Layer 8 of a small transformer language model trained on English Wikipedia (11 layers, counted from 0, width 96).
A neuron adds its activation times its output weights to the MLP's output. To switch it off is to set its activation to zero at one token and run the rest of the model.
A neuron's activation on a vector x is SiLU(gate . x) times (in . x), where the dot is the dot product.

Input weights of the MLP neurons that the questions are about. A number n stands for n times 0.00058.
n8 gate: 244 160 97 131 290 -20 249 185 -92 -53 -45 -25 -165 13 42 67 -117 -103 -94 -88 -41 -8 -54 276 33 131 189 49 -133 25 -205 157 24 -60 195 63 -66 -10 109 -4 91 -41 98 -84 34 -67 33 101 -7 72 62 29 -106 239 -111 32 1 146 -63 -117 22 -159 40 -296 67 232 273 -125 200 187 167 17 -28 -132 145 216 226 241 197 -362 56 -219 -269 -24 -31 104 -136 -83 148 36 -86 -222 -19 -151 120 105
n68 gate: 29 202 271 1 -10 -83 77 -92 -157 -89 -80 -86 -197 -87 -47 136 39 -129 -131 102 -23 -85 -116 74 -137 -25 -4 94 156 108 189 111 -69 -332 168 -165 137 -120 141 332 56 -101 152 -173 -32 79 -107 141 -131 -2 -125 27 -79 168 18 4 162 27 -50 212 -246 -160 64 293 37 -95 72 -168 -139 120 41 101 -74 -129 81 200 105 113 -264 -28 231 65 -249 91 -130 -52 30 114 -259 -186 -172 -81 19 -142 4 -198
n71 gate: 168 -22 67 129 121 -35 -151 23 -2 80 -2 338 155 -111 83 128 100 -5 217 -67 22 57 -135 3 9 -50 21 224 217 156 197 170 104 -246 24 53 113 61 120 -101 -83 138 -50 274 -37 -138 269 151 -12 63 27 -21 142 -193 13 81 -41 168 98 -58 104 -195 9 -98 -124 -50 165 -71 -109 122 -123 -24 63 -222 148 -157 -16 273 227 320 -79 -110 -83 109 -251 84 360 -269 66 46 -111 -29 119 10 -37 -215
n103 gate: 224 -101 -148 51 166 -43 206 -83 -77 -157 -57 136 -41 -79 64 182 -1 58 -157 -43 84 266 -109 29 -72 88 109 -129 -271 91 -59 47 61 49 46 -317 59 156 45 -59 -147 175 246 256 -155 67 85 -71 -192 90 126 -232 -87 20 11 -127 35 61 145 -124 -184 22 65 -99 28 325 76 98 271 -226 71 -36 318 39 57 -119 273 157 56 -274 -194 129 166 158 52 130 161 105 -224 13 88 -32 -155 22 117 63
n129 gate: 32 -25 15 160 -177 253 -327 -43 241 187 4 3 122 36 -157 263 -63 217 -77 -120 -61 -153 42 163 204 -201 -261 -61 -37 98 -95 -108 63 170 -58 -100 23 -175 146 -217 -367 -114 -168 -125 111 -254 -93 -58 129 149 -178 -171 180 194 14 239 26 -102 37 136 -39 -81 11 54 -67 -198 -54 -359 49 -160 2 -15 103 -106 263 -26 -271 -159 -137 -64 -13 -8 122 -10 85 190 17 89 -209 155 114 -203 -303 79 244 -211
n136 gate: -221 -217 -115 -370 131 36 -191 -77 74 -178 138 39 132 -73 -52 212 112 -190 79 52 -291 -291 237 -300 355 -55 261 131 301 -269 -23 -163 -325 59 81 114 -84 -136 27 47 160 29 115 152 -128 8 -171 -100 100 -88 -56 159 77 126 93 11 64 -112 97 -69 136 69 -138 101 130 -21 94 194 -153 50 -52 -15 41 -301 -20 310 31 317 -78 100 -149 102 -70 -34 -8 93 -109 64 276 -104 -48 -117 163 -75 -101 84
n185 gate: -246 -104 -215 -25 134 107 -382 -181 244 -74 48 269 40 -63 -232 -74 271 -57 -172 136 -97 -56 -15 -53 -31 -8 293 -72 -176 221 -127 -26 127 -3 -140 -79 80 172 102 -11 53 80 117 25 -63 -222 -111 -22 -133 66 -152 119 -137 -226 253 -118 136 -40 141 100 -15 -132 -37 -195 23 62 -108 -148 -75 471 -196 -31 -83 -5 -123 -35 -30 -157 -36 71 -37 269 -16 -120 266 -111 -88 -118 -214 -9 -56 -248 1 88 -28 124
n8 in: -19 133 196 -19 269 -141 86 26 191 116 -10 -81 -56 142 184 -128 -104 -188 155 -192 -179 -33 -166 -150 197 219 173 -175 -354 88 -1 39 139 -82 33 -49 -126 -107 -194 200 -137 106 167 210 136 -58 44 -183 26 1 -133 57 222 -130 73 192 103 200 337 103 177 -195 38 17 100 117 -104 9 -46 -93 -110 -66 30 222 -21 29 -22 121 33 120 51 19 216 -70 -5 -112 5 -10 136 124 -119 -118 244 199 123 12
n68 in: -61 -93 22 118 -83 96 -28 59 216 -59 109 -221 87 232 -104 -112 24 141 120 16 82 -30 151 -95 18 -10 -9 46 167 57 31 237 -345 -62 -142 0 185 -5 158 188 177 -68 288 12 73 107 -274 -239 57 115 173 -274 -224 117 -121 -128 41 -335 -145 146 31 120 49 -16 -236 -210 49 -293 81 -124 -147 76 -192 53 -59 -221 -139 -74 32 -46 131 88 36 139 16 -60 -83 94 -101 -76 -115 -219 -117 -239 163 -164
n71 in: 145 71 48 43 156 -136 -226 26 86 189 -130 -25 -101 -32 -89 180 -9 -127 -236 455 23 -208 30 -37 45 -128 -183 269 107 -217 83 91 56 -196 -9 -94 -384 151 -93 -65 -110 0 -239 86 -97 82 108 53 -60 -46 -91 -59 -19 404 114 81 119 -133 -53 -306 50 202 121 -78 89 -94 6 -132 -231 -138 126 283 -229 163 8 -7 -75 197 -16 98 73 244 75 -65 256 -59 115 -41 205 145 43 -17 76 72 -55 -29
n103 in: -46 -151 -231 -173 172 -343 78 80 0 100 62 -52 -26 278 53 173 99 -8 -127 49 69 -71 -259 -115 -103 141 -147 90 51 248 -167 4 95 232 3 268 130 -27 135 -104 -157 118 -98 -125 -221 0 -231 27 -77 94 -8 -36 78 -335 -107 -70 -114 -24 -98 -53 75 -52 -47 -144 80 -232 -17 -28 -9 104 136 -15 24 194 25 162 72 35 45 -75 11 -37 -75 -112 -134 138 -67 46 51 97 10 98 -55 151 88 -152
n129 in: 32 58 98 110 -15 286 89 41 -253 69 77 106 47 -217 36 -14 -8 126 -202 30 -27 -61 -147 -133 -3 205 1 207 -128 83 -111 -56 -391 -171 -17 -274 -340 83 1 67 217 47 -47 -14 -25 195 -28 175 131 -394 210 -75 4 -15 -107 -27 57 -45 120 46 169 -85 -60 18 86 -59 109 -4 52 15 -310 215 15 163 -423 74 188 -160 154 -122 -89 22 -115 -57 -31 136 -207 222 -254 -288 201 -60 268 95 172 212
n136 in: 204 38 -36 157 -203 217 53 -73 320 -164 -26 -279 -39 -160 -102 -43 103 -74 -113 -61 141 84 -10 -117 -193 -350 288 104 94 -59 251 234 177 51 -76 105 -22 -114 -14 184 107 17 -43 -81 -30 -99 97 -259 261 -28 9 -204 -76 2 -62 36 -11 -219 15 268 -8 -21 232 -241 -196 -31 -173 -71 12 35 -93 86 -82 -26 200 -153 70 78 211 -234 -175 34 -150 91 -36 -114 86 -320 -23 -88 0 -135 -28 -104 18 168
n185 in: 311 -32 -246 114 96 -122 154 49 114 -67 -268 4 -48 -22 -95 -128 -80 -139 -47 99 -29 -258 157 58 -47 -179 -69 -95 -133 -13 160 -24 29 -91 -71 89 131 -27 -48 -147 290 115 -67 20 -15 52 -144 -30 -192 -9 -136 -205 231 -154 157 -76 -221 -208 71 241 -182 -246 154 69 434 65 -72 -143 -123 -181 -65 61 -82 253 -75 56 54 -115 64 303 -199 -381 54 -57 77 109 -124 -104 27 97 138 -60 20 -100 194 -16

Output weights of the MLP neurons that the questions are about. A number n stands for n times 0.00058.
n8: -162 -315 -243 -10 -99 -96 99 -57 -26 46 49 -70 -229 -11 -73 30 202 34 -74 -411 79 -208 -316 4 -121 -117 -98 -4 1 -99 139 43 -190 202 -9 -48 101 16 193 -292 -209 85 -11 -42 177 -181 298 296 -31 -98 -116 40 -137 73 220 13 -118 134 187 34 -21 -286 -106 144 -9 264 -18 223 227 -303 -167 110 -88 -47 -29 -51 223 55 -170 64 56 -69 -261 9 6 98 4 -212 61 -1 130 80 -29 18 111 -63
n68: -43 -8 210 -130 -6 89 122 94 -83 89 56 -20 -117 -84 -57 -211 -48 73 30 -195 99 21 -74 223 -97 -184 -77 -206 -33 37 -19 -93 93 -477 -103 -385 54 -162 -80 49 32 99 183 -86 43 1 84 -51 65 7 -71 106 72 45 191 312 -5 -39 -118 317 123 25 53 -73 55 31 -52 -264 38 -123 -6 39 -20 85 -21 -194 93 23 178 -1 -137 -75 83 -9 237 -210 -217 -105 162 73 6 96 56 -32 -146 -95
n71: 75 14 88 -184 -210 72 141 -2 -31 -155 353 431 -20 -80 112 328 -226 244 0 -234 -87 -55 56 -147 73 -251 -222 -166 -159 224 127 -108 -242 -19 22 -6 -23 -170 76 -48 -141 88 4 337 -60 26 2 -60 -45 23 233 -41 -95 -133 -81 -20 147 20 71 -138 41 -168 200 114 -108 -42 59 -30 20 309 -93 -111 47 257 0 40 44 -336 75 49 -108 -163 32 107 -60 -71 23 -123 156 211 -86 34 -12 -126 -29 136
n103: 146 -7 89 24 -34 250 84 -119 32 113 -68 -5 1 170 -135 62 -117 67 109 -48 38 168 -12 20 57 -28 -31 -105 -45 -249 -158 -120 147 -138 -51 -163 84 -52 -177 53 65 -2 186 -21 -13 -138 208 16 -79 153 186 -195 -84 231 152 26 21 154 110 209 149 37 46 174 121 -92 176 -213 -22 -300 -37 -288 181 -50 -134 -321 -51 -91 116 -29 -140 204 -60 124 38 -158 -146 -7 25 -19 136 -310 141 -45 -30 41
n129: 102 -104 0 197 308 127 67 217 44 -26 150 -180 50 311 -46 -148 -31 -139 -100 224 -51 -16 65 -158 87 298 -173 -30 -99 81 239 -145 166 -242 277 -48 175 327 23 -157 -124 -130 -61 -53 -41 -100 14 64 -157 68 143 -208 136 -43 52 22 373 -56 52 38 70 -149 249 80 -39 31 234 39 -19 190 -13 -58 -33 103 -147 175 39 132 12 163 -206 18 -33 119 -32 171 -196 139 175 171 -97 -55 131 -94 -178 -219
n136: 182 34 252 -122 -3 -132 57 -122 186 -57 -147 242 -17 69 -181 20 -254 231 -218 96 207 -220 -48 -279 109 -58 -27 17 36 89 53 -1 335 -288 -159 -27 -225 128 72 47 -233 -180 48 205 60 -175 196 37 -261 146 7 -15 -77 28 28 -216 25 30 109 283 -64 -193 -113 -122 -39 -58 -171 -9 -106 46 -129 99 187 -138 65 233 -74 -2 -36 121 160 -2 -87 175 -63 -93 -123 -119 55 172 -97 256 122 -168 119 -116
n185: -24 298 149 305 -199 62 217 52 226 200 344 -105 -97 -137 -192 100 180 172 -149 -77 69 236 -8 319 -89 23 19 -274 -70 144 129 103 -104 35 64 -105 132 -78 -154 105 149 25 60 -226 -266 180 90 -131 -15 -23 -76 -194 23 27 -275 -16 -272 78 -110 83 89 276 181 87 86 172 268 242 119 59 14 189 -173 108 305 -75 -92 199 -4 90 119 -64 119 136 -144 162 -135 172 48 5 225 -193 8 74 2 -130

Each question names a token from some text and the token that comes next. It shows the vector x that enters the MLP there. A number n stands for n times 0.012.

Then comes g, the gradient of the next token's log-probability with respect to the MLP's output, scaled to length 1. A neuron's effect is roughly proportional to its activation times (output weights . g). A number n stands for n times 0.00096.

" c", then "ur"
x: -55 -232 47 28 10 -194 -50 -90 270 26 -9 -30 -80 -88 -290 92 116 -44 -252 188 17 26 152 102 -61 -144 29 60 -28 69 -170 -217 -42 55 33 -125 -190 45 -45 -119 -118 52 28 -4 142 -283 46 -8 56 132 -68 112 89 -108 -27 142 -26 -153 -112 -114 -15 -83 116 17 -203 59 -94 -58 0 -192 208 173 154 -26 -22 -299 -94 -141 -120 -6 99 45 41 -28 101 117 -17 64 27 -7 -68 -63 -71 -57 -137 -75
g: -158 37 214 -109 55 -55 132 53 32 -71 -216 -105 25 -66 48 -33 156 33 68 296 62 -44 -40 100 -29 -28 115 128 108 -178 75 -8 -90 -32 -52 22 -18 -131 168 69 -63 -84 -27 -27 41 259 16 124 -89 -117 -248 4 -34 7 74 34 18 168 98 -31 48 129 -177 -11 -5 38 -70 114 198 35 -25 89 35 133 57 -65 -3 177 67 -36 -175 105 -25 -73 21 -157 -129 173 -35 -174 78 111 25 48 74 -192
Which two neurons, each switched off alone, lower its probability most, in order? n129, n71

"ific", then ","
x: 23 12 -29 -50 156 -32 47 -99 -143 19 -35 17 -50 47 162 44 30 41 -161 -15 288 76 -279 218 -62 46 -164 -48 3 32 -61 -33 89 -183 109 79 157 29 256 -61 -49 81 164 -79 112 150 60 39 -18 -36 -195 -151 51 -172 113 50 23 1 53 -62 41 -39 75 -116 -33 95 11 107 288 -257 167 -92 -164 94 73 135 -51 -87 -49 -81 132 16 27 123 43 -173 -90 -212 45 -19 8 85 -196 -76 -34 27
g: -138 18 -7 121 13 2 -219 -280 49 -155 75 -21 45 -175 -81 68 -23 -145 -30 -3 100 243 -43 56 -28 156 -159 -116 -95 16 -20 59 67 51 -44 -62 240 -96 119 158 37 26 80 88 -100 61 -59 45 -76 68 102 39 113 -100 -25 -183 15 -85 -173 -1 -86 181 46 3 115 -251 -68 158 -159 5 -1 -109 -65 77 -3 -40 -117 -16 35 -87 -100 -29 144 40 44 -142 -168 162 -46 -177 92 27 59 -59 -151 48
Which neuron, switched off, lowers the next token's probability most? n103

"an", then "iel"
x: -36 -235 210 -16 -34 112 -132 -71 55 14 0 -123 -26 -131 9 -142 -90 -81 -25 -44 -12 -201 155 -312 105 -51 27 12 -6 50 168 -57 36 45 40 154 -65 -57 -126 58 69 122 -82 148 -107 82 -71 -30 12 -85 49 -29 -189 -47 105 -67 146 -109 -16 -114 -8 -36 3 130 -9 -108 194 -426 64 -209 92 -184 143 128 -94 -152 -72 -15 135 -170 -13 -57 7 -3 -142 -62 205 -15 6 -2 113 99 -146 -29 -218 0
g: -74 -32 114 72 42 -130 -77 68 -12 123 49 -102 166 -209 101 -165 13 -97 20 -198 39 -214 101 -115 125 -139 84 -258 163 73 -59 -8 5 -52 -48 117 114 58 8 37 -39 31 -36 -182 -113 -174 139 96 -118 -127 -52 -1 27 -60 -66 6 -111 251 35 -128 -17 65 18 -205 -37 122 -49 -143 -21 103 -49 60 133 -137 -30 -15 57 92 -157 -19 -30 -10 -77 -146 66 -87 51 -254 160 -17 -38 75 -58 119 123 -21
Which neuron, switched off, lowers the next token's probability most? n136

" the", then " C"
x: -18 -39 -76 117 83 -73 47 43 -80 -108 -115 -1 -61 -3 9 -132 -34 -90 -83 32 40 -205 -3 131 -32 15 72 63 66 -139 -134 -18 -41 -409 102 123 -56 14 235 -52 14 -146 -34 -19 -31 180 123 -37 12 -61 68 -34 86 153 258 -23 35 -60 -85 -59 -13 -175 101 157 14 20 -39 -102 135 -101 14 47 -5 -133 -73 61 -9 -47 -140 92 145 131 -18 -36 -21 -24 -293 -162 -62 -69 -68 29 -73 -175 40 -168
g: 40 24 -21 -115 45 -20 -122 -89 -6 36 -156 -22 54 111 -31 35 6 -164 -17 161 -38 -78 -205 63 419 72 -124 68 -35 -13 190 -94 2 -19 55 -55 -110 -89 -35 -48 -9 -52 -162 212 65 42 -104 -253 -55 -67 -155 -79 44 -75 104 73 -57 -82 209 -47 29 -7 102 44 -115 227 -53 -120 6 0 60 -152 54 134 234 78 4 23 -152 -32 26 6 123 95 81 12 -38 43 -90 14 129 82 -141 45 -166 11
Which neuron, switched off, raises the next token's probability most? n68

" the", then " club"
x: -26 -25 15 98 14 -36 124 -11 -43 -56 -173 109 -29 49 -85 -136 6 -114 -64 19 31 -164 -119 108 -24 177 -24 74 -32 -163 -128 74 -64 -412 85 14 -14 18 112 48 16 -141 13 -40 -64 -27 85 29 41 18 51 104 8 134 275 -17 99 -17 -57 23 13 -160 13 170 14 -37 -10 -34 42 -68 -8 14 28 -136 108 62 -42 -97 -209 48 69 154 24 -33 -19 97 -269 -221 -77 -14 -98 2 -198 -213 79 -115
g: -155 9 231 23 18 -180 -72 298 35 27 -105 -5 47 -184 97 106 3 7 53 52 130 235 57 -101 -45 -61 -92 114 58 -72 -237 -10 -7 6 40 -107 30 86 -156 -101 44 -45 44 -46 57 112 144 91 13 -93 -83 34 -131 -115 -74 10 108 119 -59 20 -254 138 -40 -8 -3 -13 47 4 14 12 4 -329 158 -24 180 -4 58 43 -151 78 54 244 -16 -30 129 2 86 -144 37 63 -3 -46 -103 18 -25 143
Which neuron, switched off, lowers the next token's probability most? n8

" de", then " fac"
x: 50 194 -110 -33 -60 -124 -1 173 -191 135 -174 -98 -113 83 -210 -101 105 -17 -19 65 86 86 81 6 58 -163 70 104 -129 -119 -108 67 -198 56 173 -2 -127 42 -34 -191 68 13 -97 341 -39 -54 -144 7 6 -75 -185 121 103 6 117 90 11 53 -1 -137 90 -67 -164 53 -159 -33 67 46 85 -18 13 -71 66 -45 419 -14 -82 167 -32 -19 152 -22 9 -118 76 141 -53 164 -70 -430 52 136 -50 -89 12 31
g: -218 -68 -76 125 34 2 135 98 171 -139 58 25 10 -48 131 -43 35 -133 367 -146 0 138 27 166 71 45 -38 3 -41 -2 31 28 144 -179 -50 -79 129 105 -44 -88 -14 -17 154 170 -1 -20 -105 -62 220 -117 160 81 76 112 -89 196 161 160 114 24 102 -84 117 59 118 117 -47 51 7 37 -98 -50 135 -39 -109 86 -67 -119 33 62 1 -122 211 0 -36 164 -159 -19 11 -136 52 29 -40 -33 -30 22
Which neuron, switched off, lowers the next token's probability most? n136

" half", then " a"
x: -49 130 -60 35 -124 -165 58 -39 24 110 125 64 -92 167 -224 251 15 3 -57 94 77 104 -27 25 -9 196 -52 -153 1 68 -63 10 -79 -203 121 -276 -25 -28 30 88 18 104 73 36 27 114 -88 27 -97 -9 290 -116 -133 -159 46 81 8 37 -42 10 -51 5 -69 -172 51 -3 38 144 75 -235 70 128 -110 -13 -10 -124 -68 -41 142 57 16 266 -136 -100 -28 171 -277 -64 -31 -63 0 154 -42 -161 82 -36
g: 33 -151 -136 42 -106 91 -103 44 90 53 -68 -16 -127 163 -4 -85 -55 10 2 173 -32 72 84 -137 171 123 48 -20 -139 57 195 136 136 -115 -7 150 -199 -12 9 66 25 -5 -15 238 -32 -31 -73 -33 34 10 -64 73 144 -23 111 45 232 33 -43 -87 -8 20 206 -4 13 131 20 -175 -149 58 -180 70 -165 -205 -117 152 164 100 -75 3 276 -65 -10 -151 -101 104 17 -123 -83 -63 57 12 99 -45 -72 55
Which neuron, switched off, raises the next token's probability most? n103

" its", then " name"
x: -100 -84 72 39 189 85 40 56 -75 -26 -19 51 -68 -20 -83 -49 97 -86 -130 -18 37 -224 11 15 -61 -11 126 76 -84 -62 -60 293 33 -252 43 -35 154 20 93 -19 -20 -66 200 43 -123 -70 14 -31 -66 -25 46 104 -45 110 315 -52 10 -33 21 8 135 -109 28 74 39 61 -65 2 155 13 -149 60 -76 -129 -50 -15 -86 -152 -115 -100 150 60 -112 143 -143 -39 -369 -53 -106 -70 -93 183 33 -247 95 -109
g: -9 -218 76 -162 -15 31 -28 143 -104 201 -62 3 -91 111 9 134 246 -125 -79 -90 -17 -109 -10 145 -140 -75 -16 34 109 81 -123 115 -70 -47 88 -92 -56 71 -128 -32 -65 6 114 76 104 150 -47 -36 88 16 -145 -66 -16 -96 -97 -50 -8 47 53 -29 -339 66 27 48 -28 127 103 -206 -21 21 -50 -193 212 141 -100 -51 197 -25 115 32 20 -7 91 -174 190 61 -56 -37 -58 78 -18 -25 -190 -17 93 -144
Which neuron, switched off, lowers the next token's probability most? n68

" club", then "'s"
x: -189 199 142 31 -256 51 -64 -18 25 50 -57 -145 -38 18 3 249 125 35 -101 112 257 78 -56 244 -52 115 17 23 -80 89 -41 130 73 -33 -33 59 210 50 -46 -131 -31 107 52 320 -51 111 101 -35 -24 -85 161 43 -16 6 113 -44 6 -74 -43 57 -2 16 -32 -19 94 113 236 94 177 -92 49 -123 86 66 101 -73 -23 188 -80 -3 142 156 187 80 4 214 -221 -151 47 70 91 167 -178 -160 154 108
g: -110 -15 72 -141 -229 -28 -89 -74 20 43 50 -80 -63 178 6 112 18 167 -31 -51 -107 -56 10 -190 -9 -5 -73 237 -102 -74 168 106 138 208 -52 30 61 -107 -21 62 -159 78 -46 184 -23 150 -10 75 57 -31 -107 211 117 76 49 -9 30 -68 147 -29 31 -17 2 269 86 26 -45 75 238 -10 117 64 137 -170 56 45 -132 5 114 119 -52 -145 -113 -99 -144 -125 33 -94 -22 192 -68 -7 -107 -49 39 141
Which neuron, switched off, raises the next token's probability most? n8

"ay", then "ed"
x: -307 -205 86 28 -111 -64 -23 35 35 33 -46 93 -81 -60 -179 268 193 -42 31 -25 164 -63 -169 -149 -12 185 149 -186 -112 2 56 -153 -216 -7 -72 42 21 -107 -163 -50 34 190 37 21 79 44 71 161 -116 -38 157 -61 -47 -180 -112 16 50 -178 -207 -88 -44 -118 14 52 -70 -35 -42 -39 -140 -181 37 105 47 95 14 -12 -25 -177 234 40 29 58 40 -205 -51 182 -64 -34 20 -202 81 154 -84 -23 -108 94
g: -3 -19 -112 -124 43 175 25 -70 -152 -235 -33 47 -59 -164 -76 196 203 -80 -52 13 -60 -36 -18 46 -18 -70 33 113 33 -58 60 124 -170 106 -179 -163 98 -33 -289 -191 217 68 41 44 8 -184 42 114 114 -50 -110 85 -17 13 110 -38 -169 48 -9 28 -84 -19 135 186 -55 -55 -152 33 22 39 79 109 -52 -27 90 -12 107 -14 65 -197 -47 -166 -120 98 261 -147 -11 -43 -20 17 10 -102 55 57 2 89
Which neuron, switched off, lowers the next token's probability most? n129

" Director", then " =="
x: -174 148 -5 -136 -236 -113 149 -213 -208 97 7 164 92 87 -29 53 182 72 -288 93 209 104 -97 -37 -105 16 -139 99 41 -79 20 52 24 69 163 136 227 -23 178 -171 69 -40 194 72 31 -60 123 -92 128 31 106 -168 -194 -26 56 36 -94 -63 5 -31 152 -84 235 -83 -61 26 -9 126 176 -26 20 -210 -30 -109 18 65 228 56 27 -87 65 15 -62 44 134 28 -199 -139 -64 -184 178 55 -176 -108 48 -9
g: -36 161 58 143 -106 -3 110 -138 15 -16 136 33 80 -125 10 -157 -96 -62 45 0 130 -54 -64 -100 -137 -77 -26 -103 156 -128 -144 -202 103 206 91 -3 64 43 46 -51 20 -47 -16 -164 -31 143 299 -30 -22 -51 -124 -78 159 246 -117 72 181 35 121 -68 66 16 -103 49 32 30 42 -39 -108 39 16 21 110 105 -34 72 14 31 212 315 37 47 138 93 -152 38 -50 189 -66 -36 0 -11 25 -53 164 -25
Which neuron, switched off, lowers the next token's probability most? n103

" and", then " Daniel"
x: -136 -102 -128 -8 56 65 -39 -154 -36 -48 -122 77 -39 114 -2 -79 -36 94 -87 5 124 125 -125 191 -37 -51 -20 133 174 33 227 7 -124 -373 30 82 68 -5 175 -107 -20 -28 52 132 6 128 132 81 -107 -13 -4 -174 -13 199 202 15 -26 55 16 -274 93 -117 152 -78 -81 36 12 -1 87 -191 -120 -3 -3 -55 132 46 -21 5 -112 114 238 -131 82 125 24 8 -61 -153 103 -169 55 -7 14 -45 -80 26
g: -89 65 -6 8 -101 59 124 -71 1 110 -42 23 10 103 -44 25 -71 -178 -46 4 -9 141 137 -21 198 -140 -13 -69 -77 66 180 -168 -15 -77 59 169 -95 13 -212 22 -87 75 45 107 99 -6 27 -3 104 68 54 147 46 109 13 -76 29 -51 208 -47 -192 80 92 -120 122 -248 -132 -183 64 -55 -153 -170 257 48 -89 -246 -12 116 -53 -190 -81 98 69 -64 53 -20 207 -28 70 11 -46 -65 3 22 36 -181
Which neuron, switched off, raises the next token's probability most? n103

".", then "\n"
x: 21 167 47 -177 155 28 -85 -152 260 -61 -90 35 110 134 -16 129 74 -27 -10 179 -134 66 -112 134 -64 59 102 -37 17 -8 144 39 -151 -265 31 -6 59 -61 99 -40 -19 103 160 -141 111 -15 -100 -165 6 19 30 166 -31 56 71 44 30 47 63 -59 51 -134 167 -209 53 70 207 -110 179 -76 -34 -124 -108 -14 -86 -103 -79 -18 134 -114 116 230 73 162 -1 364 -63 112 42 57 -77 52 109 247 -167 -42
g: -63 -26 -153 -39 68 -119 -96 -4 -231 1 103 36 43 -126 109 31 111 -109 -196 152 -2 -123 7 -69 -15 -56 64 60 -78 -4 55 -107 82 -12 -82 20 165 -25 21 76 -265 59 128 -125 -114 203 -84 80 -3 107 120 -128 -125 42 -93 45 -44 -55 -308 -52 50 52 108 -59 -126 -60 -142 179 -69 33 -93 -55 -167 244 195 -139 149 -65 135 -39 -13 149 -20 17 -26 96 -70 90 144 -29 22 -87 -45 135 45 23
Which neuron, switched off, raises the next token's probability most? n185

" a", then " school"
x: -158 -251 -99 39 94 -16 -31 -48 -117 -33 -121 41 -66 -5 -133 -100 25 43 -76 91 -70 -102 116 146 -67 67 3 133 37 9 -1 157 -54 -196 -51 -56 -51 67 -31 11 43 -178 53 66 -54 39 -95 177 142 28 -141 -12 91 133 162 34 123 102 58 -201 -80 -191 -3 87 183 0 21 -12 136 -133 -200 61 -31 -98 173 -21 -22 -48 -199 -52 106 99 -228 31 -44 152 -250 -253 63 110 264 145 97 -205 -29 -34
g: -304 44 49 58 33 -49 -56 328 217 -25 -33 161 -28 -36 329 77 -40 9 -82 -96 44 19 -161 -143 11 42 -33 -126 144 -17 -112 -41 110 -138 191 -100 33 -60 113 -14 153 60 227 -181 14 62 -32 172 163 -16 1 61 11 -8 -24 -50 82 -63 -128 77 65 -31 68 -59 5 -95 88 -10 128 -36 -1 -48 26 -58 -52 -120 86 -114 74 -11 -5 133 -60 -218 18 -27 -39 88 -166 -51 75 142 33 126 27 37
Which neuron, switched off, raises the next token's probability most? n68

" become", then " Director"
x: -146 -181 -90 33 -17 70 -155 -20 73 145 90 52 54 79 -70 42 13 62 -131 114 21 60 -16 161 26 24 113 163 -171 -6 -21 8 -10 -286 127 191 -192 -3 142 -60 43 53 25 325 -67 182 156 -15 116 -75 -6 -4 126 -74 136 -16 71 72 -16 98 -27 -5 -119 -33 28 -12 49 -85 -20 -181 -171 52 -223 -181 145 -124 50 -55 -127 -147 160 -25 -57 -158 -62 134 -114 -250 79 -36 195 205 -60 -196 -32 15
g: -33 -68 -54 -5 -11 2 20 -66 3 -94 -97 -34 23 29 64 -103 137 -115 -205 -111 -94 -157 -133 16 -99 -73 68 328 191 -149 7 -76 -78 7 44 202 11 161 133 -127 -7 -139 -153 22 20 6 65 -12 -2 135 25 -91 -111 23 19 67 -153 -7 229 -59 131 -65 -48 -29 -4 -153 73 83 11 32 -77 -84 70 139 23 113 25 117 -60 -51 36 -14 -106 244 267 -99 -1 -76 103 -195 228 -29 74 2 -165 3
Which neuron, switched off, raises the next token's probability most? n71

" southern", then " sl"
x: 140 164 111 -39 92 15 46 41 -3 169 8 -8 43 73 44 83 129 53 69 -104 46 -205 -270 120 -115 -114 -250 -5 100 -3 4 24 87 -243 10 -76 96 23 174 -61 216 -2 102 52 63 -165 194 -138 -30 -28 50 21 59 -189 131 94 120 89 -53 144 -93 -172 -73 -16 -125 -63 85 198 198 7 80 -48 -40 -47 317 -80 -55 -166 -78 21 203 30 80 -9 -14 83 -289 -43 -117 -38 31 109 54 -117 59 -103
g: 169 -52 -80 -90 -33 84 -186 34 140 52 -28 26 292 14 -22 6 -23 14 178 116 -54 -161 79 -55 56 28 -139 -121 -252 1 19 9 28 -64 -8 163 -8 10 -188 -107 137 80 24 -64 -74 -203 -105 158 33 141 -262 -43 -81 104 134 -55 -84 -10 -8 212 -22 -91 -166 13 197 18 -44 -22 22 -50 -83 123 71 138 -120 -9 51 -72 30 -18 -105 170 83 -68 -150 56 98 -5 11 183 -58 126 -78 -36 -153 -74
Which neuron, switched off, lowers the next token's probability most? n71

"iv", then "ings"
x: 81 323 -115 -3 51 17 59 191 33 -94 26 -149 -92 -71 98 34 95 -67 -158 -215 9 -146 -190 139 0 -77 77 -57 -1 32 -41 86 5 56 153 -36 48 -107 38 -40 169 14 -80 -62 -87 -56 136 38 -98 -87 -201 115 41 13 -157 -74 107 -134 -278 36 21 -169 27 28 -140 -24 85 95 145 78 88 -15 169 -317 21 146 -9 -123 -9 -20 252 4 -288 -17 -171 75 -55 35 61 -103 191 84 -110 -34 -132 -147
g: -96 277 -78 34 -76 -171 125 -66 -185 -38 -92 33 -48 -211 -62 63 -15 34 -61 -75 112 -22 -64 -216 101 -188 -3 -97 -43 -83 -4 -78 -28 161 -9 119 82 -24 -215 -162 -122 13 249 -96 119 -143 -78 -114 15 43 274 -29 -5 148 -6 -86 -73 128 -114 6 -34 28 55 47 -119 88 0 -174 -6 -6 3 -28 54 122 -124 92 20 2 102 31 105 21 23 35 -26 -43 -166 50 12 -76 -143 127 -150 -28 -6 -254
Which neuron, switched off, raises the next token's probability most? n8

"E", then "arly"
x: -232 183 -141 -99 209 -154 -59 197 -17 103 92 222 103 90 25 -140 67 152 -208 61 90 -77 -94 23 12 -85 91 -63 -80 -153 -120 -144 -89 187 -80 366 -121 -72 164 1 120 -29 -154 30 -81 80 117 -68 -69 60 -110 26 20 -71 94 -42 -70 -44 63 -216 16 38 -128 188 118 -98 112 84 127 26 280 42 134 99 30 -68 70 -134 -97 79 175 -77 -52 44 -98 181 -106 38 -44 -154 -36 -10 60 -18 -21 139
g: -166 78 11 -83 18 -157 48 -250 -1 -26 49 -100 -27 -74 140 -62 69 32 144 62 11 -27 200 217 -65 -104 -72 -52 21 142 40 -120 -56 127 131 -6 123 -59 84 -306 82 -11 119 -51 29 58 -31 -152 -37 -150 26 198 105 -12 -17 262 -62 50 201 -39 -96 42 -112 -44 29 -252 -22 -190 149 4 -66 -46 14 78 -3 -22 -94 -13 -53 192 -12 57 118 -115 70 -103 35 96 124 -20 84 -104 -118 -61 -126 -28
Which neuron, switched off, lowers the next token's probability most? n136